Layer 5 of a small transformer language model trained on English Wikipedia (10 layers, counted from 0, width 128).
A neuron's activation on a vector x is ReLU(weights . x + bias), where the dot is the dot product.

Input weights of the MLP neurons that the questions are about. A number n stands for (n - 128) times 0.0091.
n24 (bias -0.060): 116, 115, 124, 133, 109, 138, 97, 104, 145, 173, 73, 163, 118, 190, 123, 119, 168, 173, 117, 161, 143, 101, 141, 160, 105, 81, 94, 95, 136, 90, 181, 139, 203, 143, 112, 100, 128, 90, 90, 82, 131, 129, 160, 129, 138, 140, 146, 124, 156, 112, 233, 131, 121, 89, 117, 162, 137, 88, 121, 178, 153, 101, 122, 146, 113, 150, 104, 119, 138, 81, 134, 178, 101, 119, 116, 150, 132, 97, 92, 109, 132, 49, 101, 142, 114, 131, 191, 132, 143, 163, 122, 43, 201, 162, 91, 108, 132, 112, 120, 164, 115, 105, 160, 182, 142, 98, 144, 124, 95, 162, 139, 184, 193, 129, 30, 121, 123, 143, 117, 135, 138, 53, 74, 125, 125, 124, 147, 142
n66 (bias -0.040): 193, 160, 94, 151, 133, 145, 131, 140, 143, 89, 133, 180, 164, 174, 124, 108, 94, 131, 149, 115, 79, 133, 105, 149, 124, 146, 123, 112, 66, 174, 147, 82, 108, 129, 117, 131, 101, 144, 122, 131, 157, 117, 128, 113, 207, 114, 220, 96, 107, 141, 175, 103, 133, 123, 111, 115, 192, 143, 165, 87, 97, 187, 183, 103, 110, 198, 108, 143, 135, 157, 68, 77, 113, 97, 109, 136, 109, 113, 80, 100, 98, 134, 105, 127, 128, 126, 114, 130, 93, 158, 190, 61, 135, 105, 98, 156, 115, 86, 122, 124, 90, 141, 142, 103, 114, 163, 115, 122, 159, 151, 111, 135, 152, 130, 168, 134, 157, 140, 107, 104, 132, 151, 137, 121, 101, 151, 68, 104
n196 (bias -0.082): 142, 158, 161, 112, 103, 142, 132, 151, 105, 126, 117, 123, 107, 105, 133, 61, 119, 113, 118, 156, 125, 138, 149, 177, 153, 138, 46, 118, 82, 135, 190, 130, 101, 172, 154, 143, 164, 122, 99, 164, 125, 100, 163, 71, 127, 94, 126, 109, 114, 80, 82, 89, 200, 156, 98, 90, 145, 153, 104, 132, 178, 158, 141, 144, 129, 156, 131, 162, 136, 89, 113, 134, 170, 167, 141, 160, 28, 142, 147, 132, 110, 130, 174, 120, 147, 37, 105, 112, 141, 130, 123, 117, 154, 41, 95, 118, 159, 137, 110, 131, 109, 162, 173, 99, 44, 157, 78, 199, 123, 132, 136, 96, 162, 108, 134, 154, 105, 144, 175, 142, 119, 141, 140, 121, 140, 131, 153, 99
n225 (bias -0.045): 173, 97, 135, 185, 162, 127, 136, 159, 110, 124, 157, 119, 127, 148, 120, 121, 130, 112, 95, 101, 57, 124, 152, 120, 77, 56, 146, 117, 178, 84, 117, 116, 130, 188, 106, 67, 41, 98, 141, 119, 114, 116, 105, 112, 97, 137, 109, 148, 134, 143, 170, 174, 141, 139, 108, 135, 95, 161, 164, 185, 113, 120, 115, 158, 154, 129, 107, 48, 134, 148, 132, 144, 107, 132, 132, 98, 109, 178, 143, 131, 143, 63, 125, 89, 157, 81, 106, 171, 126, 184, 196, 104, 106, 178, 141, 142, 151, 78, 150, 126, 146, 129, 151, 125, 77, 104, 138, 101, 105, 121, 130, 147, 127, 131, 53, 162, 148, 149, 165, 134, 143, 112, 137, 150, 168, 98, 104, 148
n233 (bias -0.042): 105, 185, 163, 119, 158, 141, 173, 141, 70, 144, 88, 134, 104, 138, 79, 139, 122, 121, 93, 169, 136, 132, 145, 154, 144, 116, 152, 117, 130, 134, 91, 119, 156, 142, 158, 180, 165, 111, 39, 123, 79, 118, 120, 80, 122, 124, 135, 96, 77, 158, 169, 126, 144, 136, 102, 176, 178, 158, 141, 169, 176, 162, 82, 106, 152, 124, 140, 166, 99, 154, 132, 133, 189, 80, 97, 116, 168, 136, 163, 152, 150, 126, 98, 87, 77, 128, 149, 159, 111, 144, 64, 104, 103, 103, 159, 132, 149, 127, 118, 95, 60, 135, 115, 147, 108, 97, 101, 133, 132, 134, 179, 164, 81, 86, 194, 160, 94, 116, 105, 127, 122, 154, 114, 116, 137, 146, 86, 187
n242 (bias -0.024): 136, 178, 119, 110, 149, 117, 108, 152, 158, 152, 126, 138, 166, 103, 136, 147, 105, 151, 160, 88, 170, 93, 135, 104, 118, 130, 149, 118, 132, 180, 104, 109, 106, 72, 167, 134, 203, 139, 114, 177, 107, 118, 72, 202, 80, 156, 153, 100, 131, 99, 164, 104, 153, 143, 124, 150, 51, 189, 112, 146, 87, 94, 169, 93, 120, 164, 99, 116, 84, 81, 175, 101, 113, 136, 161, 75, 222, 113, 136, 155, 171, 121, 78, 102, 89, 180, 102, 115, 92, 155, 110, 147, 101, 125, 59, 100, 85, 207, 136, 149, 138, 147, 70, 125, 124, 80, 110, 169, 156, 127, 98, 119, 157, 103, 114, 165, 126, 122, 133, 114, 163, 87, 128, 90, 138, 136, 165, 111
n244 (bias -0.032): 137, 86, 75, 127, 143, 93, 179, 100, 172, 143, 170, 105, 107, 79, 131, 109, 70, 140, 121, 119, 110, 128, 150, 85, 125, 97, 164, 143, 101, 129, 156, 100, 132, 106, 137, 98, 88, 204, 137, 96, 100, 111, 94, 154, 154, 131, 157, 151, 158, 141, 105, 140, 203, 124, 160, 186, 146, 144, 140, 121, 172, 150, 124, 121, 135, 155, 83, 111, 90, 114, 133, 117, 110, 149, 142, 157, 118, 108, 79, 149, 148, 121, 150, 125, 162, 99, 153, 95, 142, 112, 157, 90, 96, 113, 91, 92, 68, 81, 96, 157, 116, 170, 109, 152, 148, 73, 153, 90, 111, 144, 147, 129, 141, 78, 176, 180, 110, 109, 164, 186, 118, 132, 126, 157, 143, 105, 139, 119
n246 (bias -0.050): 134, 183, 79, 192, 71, 126, 100, 193, 104, 97, 156, 147, 66, 94, 109, 111, 122, 130, 94, 127, 163, 47, 161, 126, 127, 119, 107, 140, 188, 158, 126, 162, 170, 74, 84, 65, 198, 143, 112, 130, 130, 87, 90, 128, 90, 163, 158, 115, 116, 57, 70, 148, 227, 138, 88, 120, 169, 170, 140, 140, 129, 113, 111, 117, 125, 107, 43, 142, 117, 130, 167, 94, 165, 154, 113, 48, 68, 137, 122, 164, 190, 159, 151, 219, 137, 122, 64, 68, 150, 92, 174, 183, 119, 97, 148, 113, 140, 197, 74, 150, 131, 140, 154, 223, 86, 124, 109, 58, 117, 127, 146, 131, 120, 178, 128, 151, 121, 89, 163, 105, 67, 113, 121, 205, 114, 155, 177, 136
n279 (bias -0.051): 147, 126, 75, 134, 147, 77, 107, 121, 112, 126, 165, 74, 208, 72, 126, 73, 138, 105, 65, 144, 126, 128, 76, 107, 189, 88, 120, 162, 111, 158, 126, 139, 151, 60, 150, 190, 177, 130, 118, 94, 169, 111, 53, 71, 57, 140, 134, 132, 147, 106, 117, 139, 183, 157, 171, 183, 124, 157, 220, 104, 115, 145, 138, 194, 120, 163, 153, 87, 154, 140, 34, 95, 175, 69, 74, 89, 39, 123, 175, 125, 156, 116, 113, 112, 208, 141, 166, 113, 148, 148, 100, 145, 141, 175, 145, 141, 131, 114, 89, 183, 184, 89, 163, 153, 151, 114, 130, 77, 173, 130, 135, 136, 138, 151, 110, 97, 153, 120, 80, 115, 101, 138, 97, 143, 118, 113, 112, 114
n299 (bias -0.066): 155, 146, 116, 105, 105, 99, 156, 142, 185, 42, 177, 96, 100, 173, 95, 105, 74, 152, 117, 172, 124, 104, 204, 122, 150, 161, 100, 87, 111, 131, 134, 81, 138, 162, 85, 146, 159, 179, 125, 117, 118, 101, 143, 42, 102, 134, 126, 125, 139, 162, 114, 170, 156, 126, 184, 115, 80, 121, 138, 76, 142, 115, 131, 126, 131, 138, 103, 139, 91, 108, 128, 126, 92, 151, 151, 110, 171, 154, 144, 167, 192, 132, 184, 107, 83, 118, 115, 133, 122, 158, 119, 107, 152, 89, 121, 139, 213, 155, 133, 158, 109, 97, 102, 134, 79, 142, 73, 125, 145, 71, 154, 163, 188, 83, 112, 106, 136, 126, 205, 116, 97, 134, 152, 113, 110, 138, 70, 68
n305 (bias -0.081): 134, 144, 137, 108, 84, 111, 105, 145, 130, 95, 152, 113, 125, 134, 123, 107, 139, 60, 74, 139, 114, 160, 125, 123, 181, 148, 142, 106, 155, 118, 144, 91, 118, 55, 151, 170, 145, 119, 95, 145, 127, 198, 130, 106, 78, 131, 128, 128, 139, 169, 157, 151, 135, 176, 144, 150, 114, 127, 138, 38, 114, 176, 149, 106, 114, 168, 122, 90, 99, 86, 112, 35, 100, 178, 133, 179, 176, 142, 150, 77, 133, 156, 127, 109, 135, 127, 137, 125, 138, 101, 168, 99, 199, 125, 130, 75, 82, 152, 177, 85, 147, 91, 87, 161, 125, 189, 79, 100, 127, 122, 116, 190, 149, 118, 154, 158, 132, 130, 155, 117, 113, 132, 138, 79, 192, 144, 79, 143
n307 (bias -0.044): 123, 147, 78, 108, 117, 152, 151, 97, 151, 138, 129, 115, 123, 176, 151, 147, 72, 100, 134, 118, 175, 133, 106, 132, 150, 161, 123, 121, 217, 111, 72, 163, 73, 181, 69, 126, 112, 139, 132, 100, 97, 200, 125, 102, 101, 141, 143, 103, 144, 152, 120, 76, 129, 136, 160, 123, 121, 139, 126, 158, 118, 125, 114, 104, 146, 223, 57, 119, 160, 122, 120, 137, 134, 133, 108, 64, 99, 122, 131, 137, 114, 81, 103, 155, 69, 138, 117, 126, 125, 146, 92, 147, 165, 175, 91, 129, 197, 173, 86, 133, 107, 101, 162, 190, 155, 142, 162, 129, 170, 150, 88, 215, 143, 146, 83, 97, 105, 158, 154, 137, 73, 53, 121, 125, 164, 120, 165, 125
n334 (bias -0.020): 171, 87, 103, 162, 117, 101, 120, 119, 107, 183, 129, 139, 122, 144, 135, 188, 185, 122, 109, 141, 141, 86, 153, 122, 121, 80, 102, 112, 147, 101, 105, 141, 198, 91, 87, 160, 143, 183, 143, 140, 125, 167, 184, 74, 132, 107, 86, 159, 127, 119, 116, 120, 157, 120, 154, 194, 72, 122, 117, 121, 166, 164, 95, 86, 176, 137, 96, 108, 138, 67, 192, 115, 119, 225, 84, 139, 103, 107, 114, 125, 55, 125, 128, 137, 118, 133, 103, 179, 117, 158, 147, 150, 89, 146, 218, 127, 87, 121, 147, 149, 86, 94, 109, 138, 170, 121, 147, 93, 81, 93, 77, 186, 80, 164, 172, 114, 158, 135, 159, 136, 92, 126, 81, 132, 140, 79, 140, 118
n339 (bias -0.068): 181, 161, 77, 100, 81, 157, 166, 191, 147, 114, 92, 197, 116, 93, 152, 78, 161, 124, 145, 105, 136, 136, 79, 146, 133, 155, 180, 85, 140, 132, 136, 108, 120, 152, 153, 131, 147, 197, 135, 165, 104, 108, 117, 135, 110, 99, 144, 121, 132, 149, 110, 73, 124, 128, 159, 95, 82, 80, 124, 99, 119, 170, 128, 86, 139, 69, 106, 157, 159, 121, 125, 113, 156, 133, 102, 177, 152, 120, 141, 170, 125, 62, 78, 71, 93, 71, 106, 155, 49, 144, 146, 100, 119, 128, 123, 85, 132, 77, 146, 126, 147, 120, 168, 143, 159, 209, 208, 120, 154, 107, 141, 143, 101, 108, 114, 113, 143, 184, 138, 133, 116, 100, 115, 14, 191, 136, 145, 149
n344 (bias -0.059): 152, 146, 65, 141, 129, 126, 108, 94, 97, 126, 168, 144, 159, 88, 71, 133, 144, 118, 146, 124, 127, 90, 165, 103, 154, 146, 163, 142, 112, 93, 149, 134, 117, 102, 128, 133, 163, 138, 125, 109, 181, 199, 96, 51, 151, 150, 64, 122, 124, 91, 71, 155, 167, 131, 194, 150, 143, 161, 104, 112, 94, 207, 204, 104, 104, 125, 109, 143, 64, 89, 127, 144, 125, 105, 80, 206, 76, 100, 123, 200, 159, 125, 124, 130, 66, 130, 216, 199, 148, 129, 190, 75, 140, 122, 118, 121, 65, 106, 150, 138, 126, 110, 133, 164, 111, 159, 129, 137, 198, 146, 130, 120, 145, 161, 187, 82, 144, 146, 132, 86, 116, 171, 133, 81, 144, 76, 176, 122
n352 (bias -0.052): 166, 124, 114, 133, 100, 209, 136, 153, 124, 144, 141, 104, 166, 126, 110, 96, 166, 144, 125, 151, 135, 93, 119, 170, 167, 103, 135, 149, 153, 144, 118, 123, 105, 112, 102, 124, 153, 154, 141, 130, 133, 93, 137, 150, 144, 158, 165, 148, 159, 106, 77, 107, 77, 198, 91, 149, 98, 156, 171, 121, 137, 128, 156, 50, 162, 159, 180, 75, 153, 113, 146, 159, 135, 184, 187, 150, 165, 88, 145, 99, 200, 105, 115, 131, 109, 112, 60, 128, 60, 156, 96, 74, 146, 80, 126, 94, 55, 67, 120, 137, 151, 135, 139, 143, 150, 125, 171, 115, 109, 141, 154, 140, 130, 77, 84, 75, 154, 140, 139, 162, 102, 144, 143, 110, 171, 116, 107, 78
n367 (bias -0.073): 135, 159, 48, 174, 182, 107, 109, 89, 63, 105, 197, 142, 89, 144, 138, 155, 137, 58, 116, 200, 121, 100, 113, 131, 131, 129, 127, 155, 105, 131, 157, 127, 148, 72, 144, 122, 125, 95, 155, 92, 60, 128, 134, 146, 118, 93, 75, 94, 105, 157, 138, 136, 200, 114, 111, 80, 157, 115, 143, 93, 102, 142, 166, 138, 118, 156, 155, 227, 118, 78, 166, 131, 149, 163, 163, 53, 109, 150, 147, 161, 144, 101, 106, 133, 143, 74, 141, 143, 143, 158, 78, 139, 157, 77, 195, 144, 120, 173, 126, 137, 114, 114, 102, 108, 168, 34, 124, 137, 148, 90, 86, 206, 143, 140, 109, 159, 148, 122, 138, 218, 95, 129, 130, 70, 103, 117, 132, 97
n437 (bias -0.051): 155, 126, 159, 134, 109, 152, 164, 124, 91, 112, 178, 156, 153, 116, 49, 150, 134, 128, 99, 127, 115, 77, 100, 89, 86, 126, 115, 201, 130, 145, 131, 87, 128, 160, 71, 125, 100, 88, 114, 137, 135, 131, 106, 120, 151, 125, 134, 177, 133, 113, 86, 142, 156, 176, 122, 75, 95, 154, 153, 166, 147, 138, 141, 157, 136, 104, 120, 99, 114, 160, 150, 130, 124, 135, 112, 90, 96, 126, 132, 94, 146, 84, 55, 147, 186, 90, 112, 134, 96, 144, 154, 166, 111, 124, 149, 149, 110, 156, 116, 55, 161, 143, 172, 145, 110, 140, 185, 100, 141, 151, 126, 139, 158, 144, 149, 184, 147, 123, 75, 118, 94, 151, 180, 100, 139, 151, 66, 120
n443 (bias -0.104): 165, 65, 120, 126, 98, 139, 103, 119, 101, 135, 147, 143, 118, 193, 181, 158, 145, 118, 115, 145, 107, 107, 117, 95, 122, 74, 115, 108, 161, 87, 145, 71, 106, 177, 109, 146, 137, 183, 151, 123, 153, 156, 78, 211, 149, 177, 171, 88, 82, 197, 63, 101, 172, 78, 93, 124, 112, 174, 98, 118, 141, 152, 110, 155, 129, 88, 134, 179, 141, 141, 173, 134, 176, 8, 130, 117, 199, 183, 124, 134, 161, 115, 76, 182, 127, 68, 134, 121, 135, 96, 99, 184, 152, 157, 95, 129, 116, 98, 138, 185, 98, 59, 166, 125, 91, 132, 137, 101, 126, 98, 141, 81, 147, 84, 125, 134, 70, 154, 104, 101, 155, 113, 180, 145, 163, 106, 151, 103
n445 (bias -0.029): 114, 90, 203, 127, 141, 141, 59, 166, 127, 106, 145, 133, 121, 132, 116, 194, 130, 102, 156, 157, 102, 102, 114, 97, 156, 128, 136, 166, 144, 131, 110, 119, 182, 146, 189, 141, 137, 150, 107, 107, 125, 153, 102, 138, 171, 208, 137, 71, 153, 126, 152, 125, 167, 153, 165, 88, 165, 139, 159, 107, 94, 135, 156, 150, 77, 157, 150, 79, 140, 119, 220, 161, 73, 123, 119, 137, 123, 143, 94, 136, 115, 86, 144, 139, 91, 125, 139, 144, 153, 210, 109, 113, 88, 127, 69, 130, 105, 109, 112, 98, 140, 117, 119, 140, 120, 100, 155, 74, 85, 57, 107, 118, 163, 116, 124, 146, 82, 133, 113, 143, 73, 95, 116, 151, 183, 111, 78, 117

Each question shows a token from some text and the vector x that enters the MLP there. A number n stands for (n - 128) times 0.047.

"g": 112, 112, 144, 124, 118, 127, 137, 117, 123, 101, 100, 110, 98, 119, 142, 123, 154, 171, 179, 104, 111, 151, 163, 131, 129, 128, 135, 193, 106, 133, 118, 184, 138, 110, 159, 132, 124, 127, 157, 105, 142, 92, 179, 126, 69, 116, 132, 91, 125, 128, 116, 111, 113, 128, 103, 111, 109, 142, 178, 131, 155, 60, 142, 113, 110, 117, 125, 118, 73, 155, 136, 128, 130, 140, 117, 108, 142, 133, 155, 142, 122, 125, 156, 158, 106, 131, 135, 108, 121, 74, 102, 140, 120, 160, 143, 103, 115, 123, 101, 111, 129, 106, 129, 81, 121, 132, 129, 158, 148, 152, 115, 160, 60, 157, 134, 122, 130, 215, 151, 135, 167, 150, 121, 125, 104, 140, 118, 127
Which of these neurons fires most? n242

"G": 93, 113, 159, 108, 123, 158, 136, 115, 115, 127, 88, 113, 118, 128, 121, 115, 133, 167, 164, 117, 118, 145, 121, 104, 117, 123, 174, 168, 129, 100, 145, 195, 127, 131, 114, 150, 103, 116, 175, 110, 143, 111, 130, 120, 75, 128, 118, 117, 127, 142, 137, 159, 112, 123, 123, 96, 101, 109, 215, 127, 158, 102, 125, 108, 96, 125, 142, 129, 140, 130, 148, 145, 118, 126, 135, 108, 105, 135, 152, 129, 120, 130, 148, 147, 111, 140, 117, 102, 142, 44, 92, 129, 118, 139, 140, 113, 136, 109, 99, 75, 105, 145, 111, 99, 170, 140, 160, 162, 125, 177, 135, 126, 110, 158, 148, 104, 133, 189, 157, 126, 146, 124, 143, 131, 96, 113, 101, 122
The two highest activations, in order: n307, n352

" to": 83, 128, 168, 96, 114, 130, 103, 114, 148, 86, 103, 112, 117, 135, 128, 157, 136, 144, 180, 118, 106, 145, 87, 104, 141, 131, 128, 210, 76, 114, 114, 182, 120, 141, 113, 119, 106, 124, 148, 112, 161, 118, 111, 98, 102, 128, 113, 94, 134, 108, 151, 161, 120, 135, 118, 118, 114, 104, 163, 111, 154, 125, 125, 112, 95, 121, 157, 146, 116, 158, 116, 173, 129, 123, 137, 119, 126, 156, 128, 135, 103, 117, 140, 141, 132, 159, 113, 114, 146, 78, 128, 120, 137, 140, 144, 111, 116, 117, 151, 42, 146, 128, 112, 113, 131, 124, 140, 137, 116, 177, 143, 153, 106, 205, 132, 116, 130, 165, 154, 124, 150, 151, 147, 145, 90, 83, 124, 144
Which of these neurons fires most? n437

" the": 100, 98, 146, 110, 132, 131, 120, 113, 133, 96, 93, 111, 135, 117, 129, 140, 119, 183, 156, 123, 113, 146, 107, 117, 148, 142, 144, 216, 82, 108, 137, 176, 116, 126, 131, 145, 107, 128, 157, 120, 142, 93, 89, 125, 78, 121, 93, 112, 143, 130, 143, 152, 136, 109, 114, 112, 117, 105, 213, 131, 145, 87, 125, 107, 98, 121, 149, 131, 135, 123, 148, 162, 110, 138, 131, 119, 119, 153, 140, 126, 106, 121, 159, 136, 95, 145, 142, 108, 139, 78, 150, 114, 109, 130, 148, 121, 132, 117, 133, 114, 130, 106, 119, 111, 147, 120, 146, 132, 119, 152, 123, 145, 136, 159, 129, 101, 117, 147, 192, 113, 172, 167, 141, 125, 122, 96, 105, 110
The three highest activations, in order: n445, n279, n299

" v": 77, 96, 163, 103, 127, 136, 125, 132, 153, 98, 103, 134, 135, 117, 129, 125, 146, 146, 170, 84, 118, 170, 118, 106, 102, 123, 187, 165, 91, 99, 143, 156, 132, 119, 118, 142, 122, 132, 143, 102, 137, 96, 132, 121, 116, 130, 139, 122, 128, 139, 132, 159, 97, 97, 117, 92, 107, 121, 184, 143, 139, 71, 144, 109, 121, 126, 153, 122, 115, 153, 157, 155, 103, 141, 124, 149, 150, 134, 151, 99, 106, 113, 128, 141, 102, 114, 127, 94, 118, 43, 134, 109, 126, 131, 142, 98, 151, 116, 113, 89, 167, 110, 111, 99, 112, 140, 148, 156, 156, 161, 120, 162, 102, 182, 128, 108, 138, 189, 186, 110, 165, 157, 144, 111, 109, 130, 120, 154
The two highest activations, in order: n339, n225

" th": 83, 112, 182, 101, 125, 144, 137, 134, 126, 125, 98, 88, 126, 136, 110, 129, 117, 179, 171, 116, 121, 136, 141, 97, 142, 117, 186, 182, 80, 137, 147, 174, 133, 121, 123, 146, 112, 129, 170, 140, 149, 109, 110, 126, 87, 128, 94, 132, 126, 135, 137, 160, 143, 112, 141, 76, 109, 117, 184, 126, 159, 92, 156, 104, 117, 134, 130, 146, 150, 142, 156, 132, 121, 117, 106, 96, 122, 132, 146, 144, 107, 141, 146, 119, 106, 124, 91, 120, 147, 90, 124, 121, 131, 146, 146, 113, 124, 120, 110, 97, 107, 117, 114, 97, 134, 125, 160, 130, 109, 164, 116, 152, 79, 187, 152, 108, 110, 149, 160, 115, 143, 169, 126, 104, 123, 97, 79, 146
Which neuron fires most, and how strongly? n437, at about 1.1

" b": 85, 114, 153, 90, 130, 128, 102, 149, 133, 106, 114, 122, 111, 122, 122, 134, 114, 178, 166, 118, 151, 144, 117, 92, 111, 120, 167, 171, 103, 127, 148, 168, 100, 150, 121, 135, 119, 113, 144, 130, 125, 98, 121, 122, 101, 133, 99, 71, 129, 133, 151, 160, 117, 97, 138, 87, 118, 84, 201, 121, 142, 106, 130, 83, 116, 142, 125, 124, 138, 163, 131, 113, 126, 142, 144, 141, 136, 133, 143, 117, 121, 137, 169, 144, 118, 137, 110, 83, 117, 57, 124, 108, 123, 125, 129, 113, 139, 142, 144, 122, 100, 114, 133, 90, 126, 140, 154, 134, 132, 179, 152, 175, 88, 179, 141, 85, 126, 165, 174, 113, 166, 158, 133, 112, 118, 122, 127, 147
Which of these neurons fires most? n339

"ys": 61, 115, 135, 124, 97, 104, 127, 117, 155, 111, 105, 93, 106, 140, 129, 110, 132, 163, 169, 93, 137, 123, 151, 140, 111, 105, 120, 174, 102, 107, 134, 153, 122, 121, 157, 151, 136, 136, 154, 123, 165, 60, 140, 159, 104, 107, 90, 106, 90, 105, 93, 135, 123, 149, 126, 109, 115, 123, 155, 124, 154, 119, 164, 109, 122, 138, 145, 138, 108, 153, 141, 136, 153, 163, 119, 101, 107, 147, 141, 122, 120, 122, 191, 143, 123, 158, 136, 99, 132, 72, 120, 110, 142, 119, 109, 124, 147, 128, 130, 127, 92, 87, 134, 106, 125, 116, 128, 133, 127, 142, 138, 155, 111, 172, 152, 82, 97, 154, 200, 144, 171, 138, 147, 153, 132, 70, 137, 146
Which neuron fires most, and how strongly? n196, at about 6

"ound": 88, 99, 126, 105, 100, 123, 123, 100, 119, 117, 103, 152, 124, 149, 140, 117, 122, 170, 145, 121, 108, 157, 110, 115, 117, 114, 128, 160, 84, 142, 136, 138, 121, 143, 151, 129, 124, 143, 181, 104, 163, 99, 133, 148, 78, 128, 138, 85, 124, 121, 122, 144, 133, 89, 72, 98, 106, 94, 153, 138, 168, 117, 127, 103, 90, 131, 137, 129, 126, 179, 158, 161, 146, 119, 95, 130, 142, 127, 148, 119, 123, 107, 149, 159, 128, 142, 130, 107, 110, 66, 171, 135, 134, 145, 113, 161, 108, 146, 127, 84, 109, 103, 128, 76, 121, 116, 161, 151, 149, 141, 129, 188, 102, 144, 154, 78, 124, 166, 172, 141, 157, 155, 149, 136, 113, 133, 102, 151
The two highest activations, in order: n443, n66

" f": 82, 100, 153, 91, 114, 135, 108, 117, 120, 90, 98, 125, 125, 135, 129, 113, 137, 175, 154, 108, 130, 153, 105, 104, 135, 125, 183, 172, 102, 124, 152, 162, 122, 138, 128, 128, 119, 138, 129, 119, 133, 93, 131, 140, 73, 130, 111, 114, 112, 149, 150, 164, 123, 85, 135, 115, 127, 94, 199, 117, 155, 108, 148, 84, 132, 150, 115, 144, 123, 137, 140, 131, 110, 147, 156, 137, 127, 138, 155, 102, 110, 131, 157, 139, 116, 158, 116, 105, 141, 63, 138, 110, 133, 126, 136, 126, 144, 121, 140, 118, 114, 113, 115, 90, 125, 136, 139, 157, 116, 162, 139, 159, 105, 177, 136, 107, 79, 194, 180, 100, 135, 138, 133, 102, 128, 130, 102, 122
Which neuron fires most, and how strongly? n305, at about 2.9

" air": 75, 130, 159, 104, 126, 112, 102, 109, 143, 115, 109, 124, 117, 108, 146, 118, 137, 159, 191, 111, 110, 135, 123, 102, 116, 121, 148, 200, 109, 114, 155, 179, 125, 137, 114, 138, 116, 126, 131, 94, 140, 83, 147, 164, 84, 124, 134, 89, 99, 101, 143, 136, 135, 96, 113, 118, 112, 104, 181, 115, 141, 87, 153, 103, 119, 123, 158, 129, 120, 139, 140, 151, 119, 142, 109, 131, 134, 150, 105, 118, 127, 91, 138, 146, 143, 136, 164, 147, 128, 80, 133, 107, 141, 136, 134, 110, 142, 113, 134, 72, 118, 102, 143, 93, 141, 121, 146, 147, 118, 190, 127, 164, 115, 173, 109, 121, 118, 192, 168, 128, 156, 156, 136, 124, 100, 132, 104, 124
Which of these neurons fires most? n24

"ish": 83, 107, 172, 123, 147, 107, 132, 72, 140, 102, 89, 95, 126, 136, 119, 140, 120, 170, 168, 88, 150, 173, 139, 124, 142, 128, 132, 187, 102, 124, 149, 185, 108, 119, 100, 146, 113, 128, 159, 96, 162, 115, 163, 126, 101, 125, 117, 127, 122, 88, 113, 143, 102, 118, 95, 151, 108, 116, 174, 133, 155, 105, 145, 102, 100, 112, 114, 132, 100, 111, 134, 166, 117, 123, 115, 130, 140, 143, 148, 119, 145, 128, 159, 158, 140, 112, 131, 132, 150, 105, 138, 153, 138, 129, 144, 114, 98, 108, 128, 119, 123, 80, 111, 119, 139, 102, 124, 143, 159, 163, 120, 159, 65, 168, 145, 94, 123, 166, 163, 125, 173, 155, 136, 121, 127, 91, 94, 122
Which of these neurons fires most? n344

"v": 87, 129, 141, 73, 118, 136, 106, 120, 155, 105, 106, 105, 163, 106, 119, 139, 123, 186, 170, 95, 103, 118, 117, 121, 120, 131, 135, 171, 64, 108, 133, 172, 124, 109, 126, 142, 95, 132, 124, 89, 114, 99, 149, 122, 97, 124, 137, 100, 120, 111, 133, 107, 115, 111, 101, 137, 101, 167, 152, 171, 152, 97, 161, 112, 123, 145, 150, 122, 96, 152, 157, 138, 123, 165, 129, 145, 143, 150, 141, 95, 140, 110, 143, 148, 124, 158, 120, 118, 127, 70, 129, 112, 150, 147, 115, 111, 130, 140, 103, 108, 121, 134, 100, 107, 116, 114, 130, 149, 150, 123, 149, 142, 97, 152, 132, 120, 155, 213, 190, 97, 132, 173, 140, 110, 100, 115, 144, 166
The two highest activations, in order: n242, n352

"i": 93, 108, 152, 83, 161, 108, 98, 132, 175, 112, 96, 113, 144, 116, 123, 142, 146, 147, 197, 114, 119, 143, 136, 158, 103, 152, 136, 139, 63, 135, 125, 169, 123, 98, 114, 117, 139, 123, 164, 127, 163, 78, 118, 159, 99, 124, 111, 109, 138, 90, 118, 122, 143, 137, 81, 92, 89, 164, 179, 132, 150, 109, 140, 95, 103, 146, 141, 137, 117, 153, 162, 142, 114, 136, 135, 140, 146, 117, 146, 122, 121, 97, 160, 165, 133, 136, 121, 92, 110, 88, 132, 131, 149, 136, 143, 136, 119, 122, 76, 102, 120, 117, 114, 114, 117, 125, 137, 146, 115, 147, 125, 127, 81, 138, 134, 98, 111, 195, 175, 114, 166, 160, 129, 129, 105, 126, 142, 147
Which of these neurons fires most? n242

" inc": 96, 106, 140, 64, 138, 141, 142, 137, 133, 100, 95, 115, 146, 118, 126, 123, 134, 190, 161, 117, 145, 126, 112, 104, 89, 140, 180, 186, 108, 116, 147, 160, 131, 147, 138, 126, 111, 114, 142, 107, 124, 72, 99, 145, 76, 137, 127, 107, 112, 104, 132, 165, 125, 113, 136, 87, 112, 98, 173, 92, 156, 104, 159, 103, 109, 123, 121, 137, 131, 164, 142, 148, 115, 141, 151, 134, 122, 143, 114, 125, 114, 131, 172, 159, 130, 135, 112, 87, 105, 78, 124, 99, 145, 141, 144, 102, 136, 138, 128, 91, 116, 142, 102, 100, 131, 106, 165, 138, 124, 172, 140, 152, 102, 164, 123, 131, 124, 178, 166, 98, 147, 148, 149, 125, 136, 100, 129, 151
Which neuron fires most, and how strongly? n244, at about 1

"ur": 90, 115, 158, 111, 104, 97, 108, 88, 124, 104, 94, 101, 102, 146, 102, 127, 122, 151, 157, 102, 111, 164, 138, 100, 107, 114, 133, 177, 105, 127, 129, 164, 83, 144, 133, 140, 118, 128, 182, 103, 120, 111, 108, 157, 110, 90, 127, 102, 108, 123, 133, 164, 136, 110, 111, 118, 134, 100, 204, 155, 149, 125, 142, 105, 98, 120, 134, 134, 136, 124, 152, 128, 139, 130, 129, 100, 140, 155, 128, 144, 112, 108, 198, 149, 133, 139, 104, 107, 135, 98, 121, 130, 131, 116, 159, 121, 123, 137, 123, 104, 118, 128, 120, 116, 134, 115, 133, 137, 118, 151, 147, 186, 100, 148, 165, 103, 96, 182, 189, 137, 162, 146, 122, 144, 121, 114, 117, 140
The three highest activations, in order: n367, n244, n233

"il": 99, 126, 144, 107, 123, 123, 95, 112, 167, 105, 90, 141, 145, 107, 102, 111, 138, 164, 197, 109, 119, 171, 153, 137, 122, 120, 146, 178, 101, 124, 129, 177, 106, 107, 107, 136, 131, 121, 179, 107, 165, 83, 120, 168, 84, 127, 143, 107, 102, 106, 112, 136, 139, 116, 98, 114, 89, 159, 160, 138, 134, 103, 136, 103, 91, 123, 126, 106, 112, 147, 153, 124, 140, 132, 89, 130, 119, 135, 115, 120, 135, 115, 144, 145, 110, 176, 125, 138, 129, 100, 130, 123, 146, 120, 146, 117, 87, 143, 117, 99, 134, 134, 149, 122, 105, 143, 151, 171, 119, 162, 105, 130, 112, 157, 152, 118, 107, 175, 188, 117, 187, 141, 127, 102, 92, 106, 112, 171
The two highest activations, in order: n242, n344